Layer 10 of a small transformer language model trained on English Wikipedia (17 layers, counted from 0, width 128). Numbers have three digits each and are written without spaces.
In attention head 2, each number of a token's query is one row of weights dot the token's vector x. The head spreads its attention over the tokens so far by the softmax of query dot key.

Query weights of the head. A number n stands for (n - 500) times 0.0011.
q0: 729614520572514427511549378439465341444540698424427478517472497537529498395543433565486613464627428399534446696475560561805454351536458365376478424433626625308387349533433543477388453395574736506439450477319464462525457528471591506631625416517416446511370616680458408484500532497403413540494551508424389672466367582508529388421355446491480464399404478514517611603508514530768638469503
q1: 376332611517551542573558463721476580535503580485656391550479352488292503592642392479608287506500483367576432390506559601540486488446642269356483534640468489291494491596517422482531557529536569521464384591506597461529479332564471600625648541427554615427657539391350372571415336542518551563382503657471545611418438335333434711662429632485577418589473431589595658342514630469371471497436
q2: 296539514740707342608528446605382531551301473612486663503531367624426568259257385607480350324524720496422487572643644771632559391573638389772467280568402582418346432480439524606358522657310426646650479572449600451408612453553838510511608500432477588609424521464513486543507601548324286479566418477572528649565661425507615493497490582380486441417581410580258631428480526513469513472480
q3: 473446356559534370560469282489377652418554456558319503536437332630599600312461467589503427574599589471527505583521555449463421475602481665562479443424492540332489583603331446622321490616408524511692474560440575450180494421483627437412630571440428579508389494539459614466466413525478624345506497529470472430371365528564525508453525253447500587463565460535330392508492437450596516475370
q4: 537602531646497299575454392444597621446569554633195439596420560628572443478301506478437488311576547657554564532343476600638485592614466484451522507538465402548506523503398549551583376551340388668536306288509447661313571547474460399546296601487549454522382480361615566430586542599484552542484579358554481329576376624616545435357430552302574463324666651379281522661615344652695565532428
q5: 506417539781535453503554536497541515594627629439374506589657587621410513441587515349448629631515530474378405512512447548538462521387554572600551484400591426420420551515384412294485540356454636432666583363542458479488367418532362622392376561588319500411669632558389433435583419389531321456613330467635481615304392343411450292383494400494401409470472494557494531388620741310506710463279
q6: 547397383547454302744473457384504674463389592236474240467474670426608332563416569548576507555588403612562646515489511561681721496500319440500357534537409429673345750567479621422604356389389287567459275167456328535566689438511413522538496544722461496544548722461585478376508702608378613436541511422655373672467426482475492557389474665441738427611365432561709701362608362444609792675569
q7: 619611521520428692538439491550406497559419206443488540431652487314469438623429512527462415494360672484384586533474417459575398485514588461421517392639494557363512541595726387686685467587515620630476617399538532454464514529605550393583359447356655751729545454531533465733543461497362368613363417523461440518342518506468552587500506472611473519428405384567409425629453603622442576533717
q8: 500444411591448345429511500567759388724416432500174589594561587551561432435575568464206674440543542443418649446587586532452336582490701263500507388205511535418575421296344360295392487608413356264566463520521769521546274553493644461370620791613355479343630651510464578348493504442663504625621479448690663223482669349438416430389457551486533442528474535587554533308552393336522518467507
q9: 572530430438328248563457483629467394541386372245439393407401450265560616500321566616538342427500397577611586561404365625445445478652418575441463563538639392519433487411334395487432376510345431357369646547465665451653683572493563328681598649541491439589349657467397399435513610606542549484631573293478468393688474529401565385455404473352468448500485361488413455488484227564640541626657
q10: 298520516584463329544611561566464615595545602471392457548344590561617522388657459474393521655681263218658497570447512619303636557491365529464596546351569518404513580482370422234494453417529390322686404387585382409617440440596353544668459497503402394611497536470323368347378506445683683471523357614564532474637516510435344475459237311625458569528561543345561519479494521403523559584447
q11: 394424454667388328504739479611199547527471516310469356496512606433573597606669527617512633562384333602427556594357716553534393558530386484563545407616366436442469662279526393371669424547480584346464371599554526585508591580323337253488653815485122467604336723256676496433613480418703576651432600579710162315523527426522492519189465608551402325534340515470638469359617377437409409610752
q12: 331646506420443569509623699546676516681367387484534458399764605443524516370506553462466673537422448550509497547546629389521437600534710487458494373379553557566535362576444175494454587525718331433359614466525405389478229546412604537691339500391600521528642510470477587560455631295604387522567503539528640647506544623376478424522434485661357545570345290420560595521497636575260561481531
q13: 597584453494457451541509316417445698325500575476719554416455289415407397569455405569556397378449453431607347705462635374610497488407406521543384422589503592557419560361480629566532542467515421561497267530379617334566661571460474351550600461399471357503458347437605458483565716551274586546558658578599300537590458533454601384578581640406597484433604532301388443572424365652580453539521
q14: 463493431602527369548417648707539391770369514549437240528556592426608446345397548511462540483479578445292567489483610500426497413765452433532514591334369460388416566500480289465578419643373356327514616334400551480469663379211705583630620573721436343629612471453494745228366514331655586272632580517385627613521542546594661619451402493595553415436427337374613437353541497527390664656627
q15: 519438513602463479441454584384429490547580411544668482675557593519554527529584418624600346745497398443607479745540470603405521481364372516409472724582569451373462546506482685519460379446449537555756434541375444394371415513690304481732597425412274109670436542557371469592477445577532507302539439482510292474500506443589357531567557670506583471497529641546468474682506470388620363522384
q16: 507401542567386265560543609579337557545392603431492576389412552431435569266330651565308649519595761359253544381585529702507627515697492450508326512417515551439405472445442250469552404492485418554633322472477515566546848602196422576579613617621367402523416707584528413177500477216604547445535507563638438705496408423511808507401231587419461665618615493150546535401388386500504769496263
q17: 500555458445422350602347500661280504444330447274362534600450615357664714546366444439374422602493632605384647329541588556575476684672510590308589673391412544504596370479416217511624368670479444597703529636339593409528591650353451726577671525525452551535511482402579830428430428443468518525587588610528443511313518379613583727649454581286525746576383445625403632256548452497431597507483
q18: 377451562204341386562427471535693468828393544394539462516603674464600398052418738686379327437551592280504622254450587569599492583688434468460439574144671549579394525458332367504435346366337423368480569457216236489320564496541674602667562492586337496473563484519475453435582596611528427629633417504682540716414496583599669546472567349421751600596341450369420405168535315466395400584500
q19: 331381468451314345457452409390467356525416337486263373746550481554412277540599561511436531443593486390504559475622479599458288597490408288551573706175425538471741594316476360652497427802348496423518414595408535359411416440489254468890340678528469232410554504445380440365440456504533696430618534566640336573389565514576548640442475418659580451364589517416613478545707621483405602547443
q20: 641632565838567385321602748622261632439395376418607630798417227496558599662402386521463630500582661331520822546508362464238606553500788412630504577798488524356521358321391348446384347558587399467572278421471716520533659614398476410704476459353556240434372559323344476353462634342579585374740669572434437165644252500528555496364633362537504552632357544568366205476428484421609649412386
q21: 491306396517559462780145435513513312426365693483548754417723679179459658500454305443427508535661679813378496302741324680441558382589732447380407468452314487688408637382550428535657545404641397651701595512444525517630520965346560278284556504517643479561579433612565569416685655249293406652616680335316632828291636355399518504500447563351377512648624466274681738596483559550380325637293
q22: 394589699656518382452764595787432590663539474426541639669549371470391510601578607556485504200559649343567640601471414504385156712558500454546337488611434593466604582328511477493645559384605386197683430490577612439578583522485577378562349578507432329578511695468586485382639913492658462466660653601545379205571406335590633514272470571620474389529633572405356282554387500443618467432438
q23: 444416666519468680808613591694197529529446592495447427471486374548446360809345348611614427657467341490920394466440532561482514715542434676510579475476514569586476455371350623601677531548732458524289629509614290569882791770525120505649821476287565408572428490637243491500674724341582539436387537630486476705495404283454652402024206679302292262700531272121738360234229288477554378451585
q24: 538504653839363763458385647424508523278663453435515555271562508434565330652515423325557540481315500764531500411766493629478687423496428586524545348695573329589469419574328816407369529427605587527073744514324470459485500671576307565352675477344500544500519484724507477612372374531375496607358315455446609484427558291452516328512558806698484364560599575557754570600451444537607405418489
q25: 500622657522543287522291557710431350531305509595545603432342600441615804322260343536455629563608606562302535386610548478404603581724700468491478368469406578554256599561637157564583462595381393596519266479393249712549637598331367743351549599630723526671555602388525670239804619259454403500565746526527752780685527754696838676582414582391377920702645232253486459444407569496528620592304
q26: 527428675509500429495958672298216826417749668301491571729551183589487568729430675458422482823491645476860599514405611623397580634279596689353477524744569679398686325218289643444477466477594810462557538538615568371643625491664450426817605380248379389556514552434328385478510382449645738505438687630579232491472127365688433572207313500505341144532555568622354472407645380380590427434637
q27: 489616478606729654533323595323523478474454444872474561451470379526335596500603444541696322478612336583682349485500428595334628478304353375649554535619784464582328535741511794721562625410436467644504454449482329489630408367639511548504474393544885397452522481404469419640457720579372523584458496511377681542697519594403317457623650607459402513540657543598352398689282651471576299519529
q28: 585643664369477382309683483695278520590463516819346500591441409420463568556316418591352602716539597354689687707634530469241504583454741484617492525359531500385421690481612334460619405627608519468581234507586642515610639609480341469561531688418679341386484472425515461352652400221695695439488802534726668424772325726485549531385512534245340675607471504288564249508423621368601434520523
q29: 314396623635486262274627515514301853646460400367685650725448345711491397150342745543472632509434598264472472447620660612450464699657486645612186352382462679495567634252572539414537580362601608394510022361603458536609773448214565723613622618387541541538715622459271443248411224188596730578773523827729514645491419295656782777600390700653495401574744671412558538368611505209461565606538
q30: 144529493521261413583583396611450472708365338322430597461433397468414524571556326303351440403542562353361676447537712527635340853701531546439520405545379524626563496351384335613575549626514448472464456574410534390671684410409473517724421583368483470622655600533432510331602568451588565572486470683675319628542433317426686582335320457669426509548651374435489454443278517440554503433497
q31: 575508551636521690410526330276560463435493382781416462551390416500335421658597627577670671464456457550722454415482482604518392431496313541803631648413898577387511408496438800555539391504463302340444504490312696479453436543417342682424356449460564336281283537580486601574530686673677305466534556571463518340657320474465414436375673580529581441365507596571385293742482532409407582474558

Each question shows a short text with each token's key, already scaled and adjusted for position as the last token sees it. A number n stands for (n - 500) times 0.0048.

Then comes the last token's vector x. A number n stands for (n - 500) times 0.0087.

0 "er": 478514515463571528505582518463507474563350493510430505543453478529495487538454503467486496418497
1 "l": 459515484362579529538617501471484458506285495489428537564473471544446494492497485493496475420499
2 "in": 473504574518623593524496499436655510484331454578451493492478482553481491527480504475495476410506
3 ",": 460541513579491588490566585340496452585243498477434507576468466500498482529484481443494514472507
4 " the": 472506425684552624452532603374657447611246515508452541559560482498518483500481490429499503502491
5 " O": 527529489477520482446478455418495414513417476529434501544453475540497509515490475499505481383523
6 "cc": 434405541432566481459528523473608438567402517509402489511438475503443527523467497519500472451529
7 "up": 373546405378505616484464497449609523545322625592446525482510471509487508485477472474495484429506
8 "y": 467402509344491551467395546648589498524389611627438567545494470499472503490457493453491508435494
x: 457475571550519558461617518494572474499489460608494553393503544554424467566559513511435525523617561422395509418612433444507591533434503476548413572395512464527458570543432413456456435490522481507420558593470451666501323529476571534407460497338486522590544549489624550492356571522474458338476492443467577543490486539481449495469559454470481522505378494504668448575517430452453567597477
Which token does the last token look at most? 3 ","

0 "i": 549506444485545528517530604469595541562393421540436453459480483524503498530442490447494480433494
1 ".": 480487558473554546507565526373548459535237558474461536528432468507519486536492477427493507443499
2 " Un": 566455531605451522444569507424488411649350512528420544554526468524517501500491468483500493446515
3 "k": 543464447619462464480608459502563441526324476570393565519536475507498505482506467475489491463481
4 "ant": 412482411559506404473487539468485470521427468536391468542534467503501498506443474500491512422516
5 " p": 493450501520447531465595485358501446570286520528439544516488481523510501493507454491498473444516
6 "ubl": 475458443492481566477666496528630459561320639574471553554504478540470509502488477444497489437497
7 "ished": 554479445603531529474498537511566441517392575480405536574426474512471504535466493435491510459492
8 " re": 529576491436351546435601483393573401621313474517507549561456483511513495519513477487497504460519
x: 487542446481422427475459502483625541523529487550528457414496636558487440458459511447455465542470555540437471443509518434536493501630515430417485475530449511451478422542527555517454521510563549428511575543541458480492423482650558557520496543564492476550479515523408512516522491549446482506500543434533579490513562479459518442576513456516582511426489455544514470547487486502482446509548
Which token does the last token look at most? 2 " Un"

0 " by": 500483523482538511484572525428496440509314546500452533543507472490491484510482486466500508474502
1 " D": 486479512469479509510619455448448442530334521516444532520498488521485509510499485519502489457511
2 "av": 485539493522541490489525417407478449496368469521429489513481487507481509510491483498500486418510
3 "id": 517465502515554503476484471428506479482389439493430475489444476500482504521462511479499498442506
4 " Bl": 493494513497464480466527486447475471542335451482417515569471482509481495494497483510500481450508
5 "ack": 538524490499456564507534486424557497491366457540427469522516493512488494512467510519499487423514
6 " and": 510514450522459544452474577401530467560318491480445527527493464499484496511479493463500505498497
7 " Ch": 494498496559538444458534463524463465473433439509400518530448484507472506497492490553500482440501
8 "r": 527539499503471508465632459471595447538378479509483498515514495499494529525508484541500487511523
x: 531372552486394612654539523492585488533616464504450493541453563503551430525480435459572445510493496649547564526506504530586546554511490567593446512530465503554587530581498596547420551434482446479467544466493490535546399497575470506423464517536439568490557514630470494563568525564532479478396388450477590431470499413493380473596508494421448420435562409411493392512482515562524505462653
Which token does the last token look at most? 3 "id"

0 "M": 693494505553516614615527473600690472466327441560430502377413524532487512514520482615506477440514
1 "ed": 460491464513576539526615370381483433539269459501429431487417477493475490545458477573487505452509
2 " B": 496498472511428500517616465514411450498276454580416562581419468532468531519495464499494470419504
3 "ank": 520445481544523499478488451436552446432330314542358453564427489484462492522449516575485504424516
4 ",": 430495481589470607484562626336497447606159445468407504572447465489486481537484487443491517478506
5 " a": 450413532540592632466530620448605461596279489456422573579531478524511452499498488383497520474498
6 " b": 624476486514456420485644547553393444590294536527447575618491458529513509489502457447504494440524
7 "ank": 396496457462478542489546449435543418483318381544385495630398487500462491510470503535480500430496
8 " l": 486572525429470503475469544590502404596240497540452606618482475536484494500490474477483488481498
x: 544507533444509525510575478481615507493512488542507474441428514510557418367475517460552455495469494442491443480477522522464518541597525511508539464519494492560534482491476394477526545490494486528427504532498474520426396493667604501474515496526540526555501516529475482562515469512489580505544480434512548537456497532457469417538492519444466483471386480482492502463525496511511442520471
Which token does the last token look at most, and with what share of its attention? 4 ",", with about 30%

0 "s": 531521481497542489506546525453542472572351511486397498508497475534508502525468479486487476437507
1 "i": 473539475553566538510522603491519510534379504520437443457502493530505495520454483474493465434488
2 "us": 454446501463551483481479538417580491535385438537394480504504485518483484525451501504490490418506
3 "'": 461555483401477528536606648517585488573445552482387466549560492503513494514447502512491505447511
4 " Col": 527525507543522555500546504450442450563376587489457522556448477539499515512497465470499488420522
5 "le": 558517431580512636505503465366583453487256475547445493564508486503479512507471485482500487432517
6 "ge": 471558478579524511488465514452478485519381426540421492545469496497498521541453516493492509437515
7 ".": 482494468497422516470516583383549470592280506479469508530456469507515484543490489449494512445504
8 " He": 511453515419414461456485596508537455679403472497407553548547476545492488485500484472503479488487
x: 562549526463537412488491484421615467472421507701496499439521549490555526541549538480438444479521505507458497358530544595556530519407515498499447491522434476434534471500489447530495587553459508555429470475515536434538260428569455448549446512445497545387493424419484524601475536621514490466454526462538526502462550495467411515413475496462525387525407461501443432483511593523495522505608
Which token does the last token look at most? 3 "'"

0 "oc": 458446442445502461473582519480487486605317533500418514522455473522462523518504497497502499440507
1 "ial": 484483484385535468460523503459558464555345505472419496522453480514449514532486503479496499439500
2 "ist": 499518491429505497474526532487538481558432412468416471529454490507467494531468514507493514425503
3 " St": 522496497507514531505555498439460472542303535500456536562479471530481509509498471475496496436514
4 "and": 549494504475540539488466493430465452502311480517443500570478475522505506505476488494491514424508
5 "ard": 555514521548494536490462494435515483530361420477404479525470483506459507531476511505491506446519
6 " ac": 494469483435508496436464512461466468665409480529432542570456478505513507515498478435495499463511
7 "k": 397494521438491479487562450455477472553287535518445539513491478522505516493518468459496482457504
8 "n": 489435511501580484475562461509435468533348566480464539525463464530464525507497481455496482458498
x: 476424569471511514627519527345586498501513414486420428488487459518527471378420586365516467454532517437462435475538494492580457549444555439500658476536539505541499587489503479548481571494401534380467465464417461546410331513570566549391568462539543628410478476525546530553421501509591544506524351510380539520408471613519443425461534498489438510499424543544493527524459422504491369438466
Which token does the last token look at most? 5 "ard"

0 " is": 456515513493624553569584557354507408575355459451414546609521430520502495519478467463491528479514
1 " a": 578458530429659472503582589404557421576303492459438580599511469541516471509507487360500525453498
2 " M": 525523494581373502558720432564491415559283488518401552553395467538496507516517464554504485422503
3 "al": 609456414482474557517598398341439421541315453438359439483485461481450487517458485582491502427531
4 "t": 551529426604507587536546428400595440473212487545404483481499461537475530529444504551500469398512
5 "es": 494517456426541556455438478390672507527398413421359448437418462488420518535452507537493483428516
6 "e": 470480538490523550432494548406469495611388315449301405448488488477473512520443517517495486429503
7 " pol": 561495433327483504421405550441572413598358444497369488558472451490521502527470461522491498427532
8 "it": 467470483413368631480453517479700551572222592560435535575426455539480522507490490505483479453489
x: 408539449508518522504432506501532621482404442573612481440489523503552392576450385466524441466447498456499567489513410426485447541436458455485515544511548392537422627611432502394536397505517570490553514485452542554501287450497532405496470479456498547385377457488417512490469501506605629443518352537552621533402422526569521436455483499480443395467446393599622370494466572532491482424534
Which token does the last token look at most, and with what share of its attention? 4 "t", with about 30%

0 "ed": 558472491458474472516559560499517483483390498491444518574458471500499486527463490469488516436486
1 " out": 523528478461529485474532520486443471532377520509465542601482469512509508523486477431490515459519
2 " in": 563536520497537511479549517380487416463286499496428518568494467495474500509488477482495502478520
3 " the": 506499525661584566456552562397569434546268488522471545565524485478514498500486491434499511510491
4 " Le": 527563470552492486478553466419464437558345456480431524568445461527477510505483480488502492436507
5 "g": 421582394540494526487540441365555453614307501544467531538513455517493519521492486483496498460488
6 "al": 473580450483517551488449519413543472557350471517380507546483484506471518516451515500494497454504
7 " O": 478527493463511533466427484401505436506413470543454516547452481539492512512492481477502484399515
8 "ff": 442487500529526505465524483374514465506364477494386494510410484503504513515462494536492483421512
x: 481495387389622470504429461505612574470483453517462517527510453526478486526418425574470483445465523523522408410402459489466592491533395510475586478570714575417440501594414536478465471557534530541463645459422545573599276483564493584527459524536494556554496555555476479483533523498555438428449435586481558561469527513504387409498477490533481441547517544401524508564495578491590412442538
Which token does the last token look at most, and with what share of its attention? 8 "ff", with about 30%

0 "p": 544492459472555476555564522577597488507329528507477544473470475521487513507526462449492465479496
1 "ro": 511447509506564485471534500468489426553372510487397499499467471536483511496516464491499472470515
2 "f": 494503538477551517498511454351515457506339422532427472513416467522481512527477482505492486436505
3 "it": 496478528517612588501524545484580515507391553562457511544510487527504500520452495451486490449502
4 " or": 534501565494475535487591549404503477586356517453422507563496460507472492518487480494498523419513
5 "gan": 476531548605518513461541501464563457571370456474411493583474461521500521527478492461494492459495
6 "iz": 494546489554551518499505526553457511515396516570442533540479466502512501504458476448490513410512
7 "ations": 499488485531534482477523520522520494535458432493410517553441481500489507541455511489485518474503
8 " ": 528503503497514479497555528479462444591421546484473520553501489540517492503505471438506497386513
x: 448577508476576483487462505545655384517547454516451535470543490456384475477372487432476538459451452486541510468458555434484511498520448522501503477487453527548464507455524435542487541511531463525461556519584487367527115494510523550563478384500614587524578453500535491415504518523512531484511581569491544514523458551574527461493473435432527608419473468519379491529494537510525486552539
Which token does the last token look at most, and with what share of its attention? 1 "ro", with about 50%

0 " T": 458476560566434546519590444436483456518308585523464552487439479538475540527524466544500498447526
1 "r": 531451520503427512565676444451493448554335530484449535509456467526469522523498464490503485421536
2 "ust": 544457586609514532442483465315544482567275471553340481530434465525456509512468502541496487422504
3 "e": 576527518460540487463519497425482480531303386481378482513460454506448511531455504470495491405503
4 "es": 506504479438525473432403551466568508530448369472379471516450472480483497531427517514488499459510
5 " (": 500522490480376710504459611367652488492382560603561500558527501542536484491512490529510510420518
6 "s": 559430493502443512445516475362586449649279502499406570508473461511493522519507468498487485503524
7 "ince": 500470463460530561462574549414575399616288522417398513556511444505439516512507489486496491516498
8 " 202": 690533429417558557491328620625620528417536528495495520594435476502536507494460502425505511437478
x: 440630568523502568368420431392506403527514528588473464551389530471492460499443564519515529523489453518467537546478440355511505462629375491540465407477561528551516536563495503451529508487523575641504516473461490504456439497507499654589561634378472523465441570498482483426443443594530554564319582470509542466528459552658449459506568515536467621514549542455563320572435451502434539561501
Which token does the last token look at most? 2 "ust"

0 " of": 540474502387535480498599545414445416456278519493384511590501454480481491518474482468496509441507
1 " its": 550511570479637548488589593335569428586175514487403537572550483498517503507483487411497501499506
2 " a": 566542540457630518498586534413505432539273436475398552595484464526508484512496483406496509452505
3 "u": 519538497535519577494587474569442409506345413535460490578424455521534508518471477424497479423498
4 "th": 523489492617546484445486494554532453496403391539407513556355460496533519509462478418487525474494
5 "ors": 473509485527516514483568539485546485594420407456370482545423474523468500542453520470487482466484
6 " found": 510514509501420553505558532416466468574386610509422533592504466519502480511467466423487513437530
7 " the": 484488396396411608452551626409640439627216532504436541576553482498520487504485485406498507486495
8 "m": 620610568489517459445632548484553483612402474421410546551413464510500524543479493458488501498497
x: 463434540492492565492508488513607422550518516471577461501470560505559444521540562514478480492482518671520446383422459559422523543500571506508654438503460568445645485583491490515516465512625495558457437497461535573507165456547523540388525538438523471418614660499549467495557481414553583526515445520556556528527530477505436589399449498531575437447589413593421602529438543493515598500550
Which token does the last token look at most? 7 " the"

0 " of": 530480502413527485498576535434458435466330515495411508569501464484485493514480486475497507455505
1 " the": 501497602542625531484580550367575436535254485507452525546533490482515492503484493453499504497495
2 " part": 521480531522505491514574453452514444551423513479454543564521460504495517508499467447491517475507
3 "y": 565546485589491529487579507475545443545337489495420516532482477493485518530479511510489519488504
4 ".": 501511509529496545473522554400538453583283530455478527531469468507510490533497484439495513473499
5 " He": 494515459498449529460535603506517449664398491482424557527546475533504487487501483466500487510484
6 " res": 535465491459507579451419546480632440594358545497448533526505473507498502494484464470495494484511
7 "ign": 468521436490507550475501466468461468533357571576449571534495480511494509495491477414492504448498
8 "ed": 481474463559556569489541458531493433455453605521442534548437487526461503517477503460491491457484
x: 537424461532573554573408502479565481526522454553415458514568510451468558413517510423514569495458527393325531333532442539508568518499531516459532471498397507542660453506503465472445453490561552560488615481445559507501206470459556564488471429443468510538496694460466429483463584438562544474588479479443488505384639574396554356496549485412397490500473510472601510500532514458537569453376
Which token does the last token look at most, and with what share of its attention? 4 ".", with about 40%

0 " and": 548498554460561516474595557370539442616295533453448551554520455510497488515482479436500508508494
1 " En": 450453508523497527472620411400429410560377472515413513543462474515493507513481471524498496447521
2 "er": 465476540642471519455544419417517441598350545543441527514492471534488490532460492469493491452505
3 "g": 556515470601464399452547483553514492578342539507439559539484452512466519502483480466493494443469
4 "y": 575536487536528442470542515541565502498331501509422518493450479523493508516443524498497502410479
5 ".": 508498492549472541469542562385541455580243536460465530523454470507515484538489483437493512453499
6 " In": 491433459497441524453562550389567391562315545474419539538527486519468492489503472499498485503505
7 " this": 552506421419422576440495612434607444676306525485435555546562483486515510505496487427496509509500
8 " c": 495525457476562487462648452494409442581321517551446562561479473513513516509503466487502490435518
x: 515549444522481543521526480433662467493491529482511518465535610516440418381417445529513480537512490566452406490546517488531494559502525495443507464505540569505485549537455519487462552491518472509489494507408471451490353556655545544496498478516538474508502486507532493554498492642502475533613559492478530524490515537491540522542500506466484483496502460536503521503493497508468532508527
Which token does the last token look at most? 1 " En"

0 " An": 431509602483552516493657336317548398573350394521402544511456453513492509528477475525492513481511
1 "g": 456503530538484524518610457487532420589238559525457538515522438525483516533460473479494507434520
2 "el": 483424512416519440454539489493504462497409496480383506503396457527480535529429500465494495412507
3 "a": 467524516478514453458447619603505511482337344462409478507429464524489522534438529464498492413505
4 " M": 425480441554426464490726402468505441556333411560418555564442472533491511499515461571503482437497
5 "er": 458525391479426613462621422284569397549301430549448447503527470476477484528475476543489491482525
6 "k": 445592482496450516496641443405535462471334354525309481512493452493450513494463481522492473427499
7 "el": 442492540541470544505506493377512473466518374468338433459454479513467494522428504549491487418527
8 "'s": 487582432409406608442473641429638455644228466469379525581520473504491499519463501441492504493499
x: 491452501451542463456522480513650536498551518491610445459423563499489704548507532533541483482466508522441595442461456524516511482453552519534521569534499535520501490525502540460545518498522477459465500444492496496549102468411541422544559498489504482497533553539510533521496474574539456474505522569481487497467474512598383587557500475510509581466496485516506539499494457506499531465475
Which token does the last token look at most? 8 "'s"

0 " t": 505440594522467555530574474413487463534293618503495559524482480521506518512514467498499508458514
1 "en": 531487561538592522487559472380630436553304666498477528525496489516492495513473491474499498422517
2 "ure": 498457572507495460515560479481508456554374430487370497561453469501465504524469512520491506473493
3 ",": 464556512542494570486545597391498449621301515465437509563477474505493482527495485451493509482504
4 " D": 513517517508470487479636484426488431578323542513419529523510480537483507510499477523502483442512
5 "el": 540542510466480537490534403342470432540450433473392473483470475509456495517475490533494482449521
6 "ia": 498494469521485569472392517466554464504370409501399475502458480520478501516453509500498482413508
7 " st": 533518461467462482476612512462460462517291566533488551575507478526503505501503466486501499432522
8 "art": 503475475465480507528518487536566483485373535537490513662475481522499494495486492457494503428500
x: 488589493517525489422490572548625373548447414520579444487524528538459392425584503476388516440527600383495612529515462445505470447448494567569557486499548580532426370666562401474495454587505503477395501485475493569366410524532572532534448462514468607542597569501504448457519564475540534562554384416495394468464508457466460501504481467448500689546458401496516480474484543439520463467620
Which token does the last token look at most, and with what share of its attention? 3 ",", with about 60%

0 " M": 538487544545490542536610411476505436502305479509434536490442485506470510510512482574501499467512
1 "al": 446456482567508524517533424414436452520363479459405470493480474496459496516473493544493501451518
2 "t": 510469516574548541525509458448529463484317503520432494491491474528480517520461506524498483433503
3 "es": 522488466526551519465460488438601505523438457454407469455448477497449507524467506521494488450509
4 "e": 510510519463521505463529534435461505570425395466367451465497488492480503516460511513496491453505
5 " pol": 463468414514494500433465505447538453576384466501434512525473469499507506520490471507494499443520
6 "it": 522530477520495600485505509491610528548335579541465526551457472527490508510489490500489489452499
7 "ic": 482497514494494562476517511480579496644356533487440522533469466511460518527493489482493493448501
8 "ian": 508528498466478518476452548497565482610399439499428466542456479491487504535472512503491520460502
x: 466488501583590591454481630526531455571573446577500516462455567555476477566574507508395503521464519479411536518548532525365427499402662470509489467477460496397635552482473410361422466441537577428475596452473542546554140576477529528462515575506505471535551459510445510505484496435470572499469515498543511499406415548543450524499424430443438497658427481586480567496531465461530582541589
Which two tokens does the last token look at most, in order? 7 "ic", 6 "it"

0 " Ch": 534504433443436460516658470615484407424259368504350537519392484508448529513500487670498474431507
1 "anc": 626495498541666445424453539347745503551158473535460456583565459458502520530468498491488524509508
2 "ell": 444466521561736550398349540534637495443372430609395474492452462507481540532474489486481486443531
3 "or": 526460478500564474452435473481471482576440366507382452576402471499440505553449524543490504372503
4 " An": 557551455676553610492674365190621402492301321529375507583414476507490496525477483518489501449499
5 "g": 542527432504436504468627452401571431625192524534434509507512429519494514540452469484494505420521
6 "el": 456566535553547501437479486439528465510386474487366494480370454526491537538418501464492499404508
7 "a": 556516505515547508483386578636517508485320336453413457492411464520503526545425535453495496401505
8 " M": 515567511405529428409703390423523445585300415569422556587412473538498511505521454564503481413493
x: 477572497524497502519503525494570451512479470528509482475462471478504445446499496475491518506472478487468462544491480493461478516505471508567487497488484483544543466500460595492501464498481490457494513519499437525540446468699563480553509524508563487428497532504514516560479480608523506512500524511487505521496477510479420541537481496501506489435550493509533498516502546497477490505520
Which two tokens does the last token look at most, in order? 0 " Ch", 3 "or"

0 "-": 537505556512598609439523573367583433552256537519465525531476484515527492503484488498499500439516
1 " M": 562545518536477551536644478512539431523264500509434562507454489523477502497522481563500486473500
2 "ag": 491464454538568544500512423446593434512406499513440474480505493475484473510468493568484510478507
3 "n": 647454464483515442495451491505506453499369530465451493551470460523417516499501493544500486453494
4 "us": 513498444483553551466398477404642499532371387520412482470463469485442498523483503531492496467505
5 " H": 518471507499427497478586502516519454533315438534431521559488487541484506509514476556496467474496
6 "ir": 544523469489429603477586480369573443558404438570402447499547492510492489501486489558497470450517
7 "s": 530567523498463553477456492419591487536419400506373477499480484500469500516452511516491477460511
8 "ch": 453448542615465528483551502537466475504496317504362436494490501483482509485483508550493469470498
x: 556384595478438450573550538402585511548668559558441508428495492568563476569539534526486484500453447354601431426465583528478495521283445480475398486448481525475477560495494467471555513464568447464423521470566432501569370526536468488629444499480464566422526461430554451508561543566508458466516425566389572435454385572613388441539501515471412555542431533572583533487481537531468397508473
Which token does the last token look at most? 4 "us"

0 "ast": 528491456435509466538523516480456498489412487502449521563499481518483509513473491460496508401512
1 "-": 538535505503538585469505567403533452541343515531458501544496488513526495502478486505501503420521
2 "p": 498549483469488514497582468492527501515309467512478546485461474513502512491523470471496481453500
3 "ac": 552506460512578493513572430467554473556302578545527531513500464494494514503512475470493503494502
4 "ed": 451485543492527477489577508571561467514284539471463524550460491511477510527479500445495495455504
5 "\"": 489478520518482503527607514573555488565417438472493503549472491498499503543485516461490520515500
6 " and": 505488429475447542488524592451571475629432534452480535537539466503497481506491488434499510558484
7 " p": 543512473506441512456544504386544461554328515518465531526480479508502502495504466496501480455512
8 "ra": 557502509587452548480503512449551429526378467475432493514481468513474519503505482487499470476507
x: 542450418528448493522405347555572496496580487575451483457476557475553395463435491469575511476450421572504529505595537384556548508487455498452506431519520437502456560543466511537529600448517586404407491494567536420440386395579383485429477567549469507592578511450502530543466586487491504390480452491397632494510557434573507349610573508618515532476623435513468558528469550593576445536560
Which token does the last token look at most? 8 "ra"

0 "'s": 561490527445583463489577549393533448562309487472435528567510478499503498514479497449495509503499
1 " m": 612544521467474489547599509475486448488354474497474562578477481516495499493518473489504500457511
2 "ost": 439535476544550508489488488381578473564459596454465531539491456516472492490479482475500528456493
3 " s": 449507520493511514523597474463503432494347493503476549592501477503504504497507470494497509472525
4 "ign": 530500500597534549526599448426435469557385550545470531565471474527500513495501476438495502449499
5 "ific": 494555545544541480525551463569439467452444608565490532544494467514469511501487479443496501430513
6 "ant": 498505540521520528508440533480579489586449474509414500570478476516451500515477505457492510433492
7 " cont": 530481485505469499504604496466461450536434629523506559553489481531497495506504479464497524429503
8 "rib": 547483439460461537469579477407551473570387575525491534464473484526491514518501477418494504451500
x: 448433469449558561467414433585595469517384564477517440524477517517536431458570384462494598537479438540377448524586477449440500561559522479499536445510466487594459427574511536455511529524404428499456514427556448616540333546554491589489483510452552489543470385506444491511360403535501497580442472424452663442473563465441665565571429565669435507443450502625364487498424509446493438614406
Which token does the last token look at most? 0 "'s"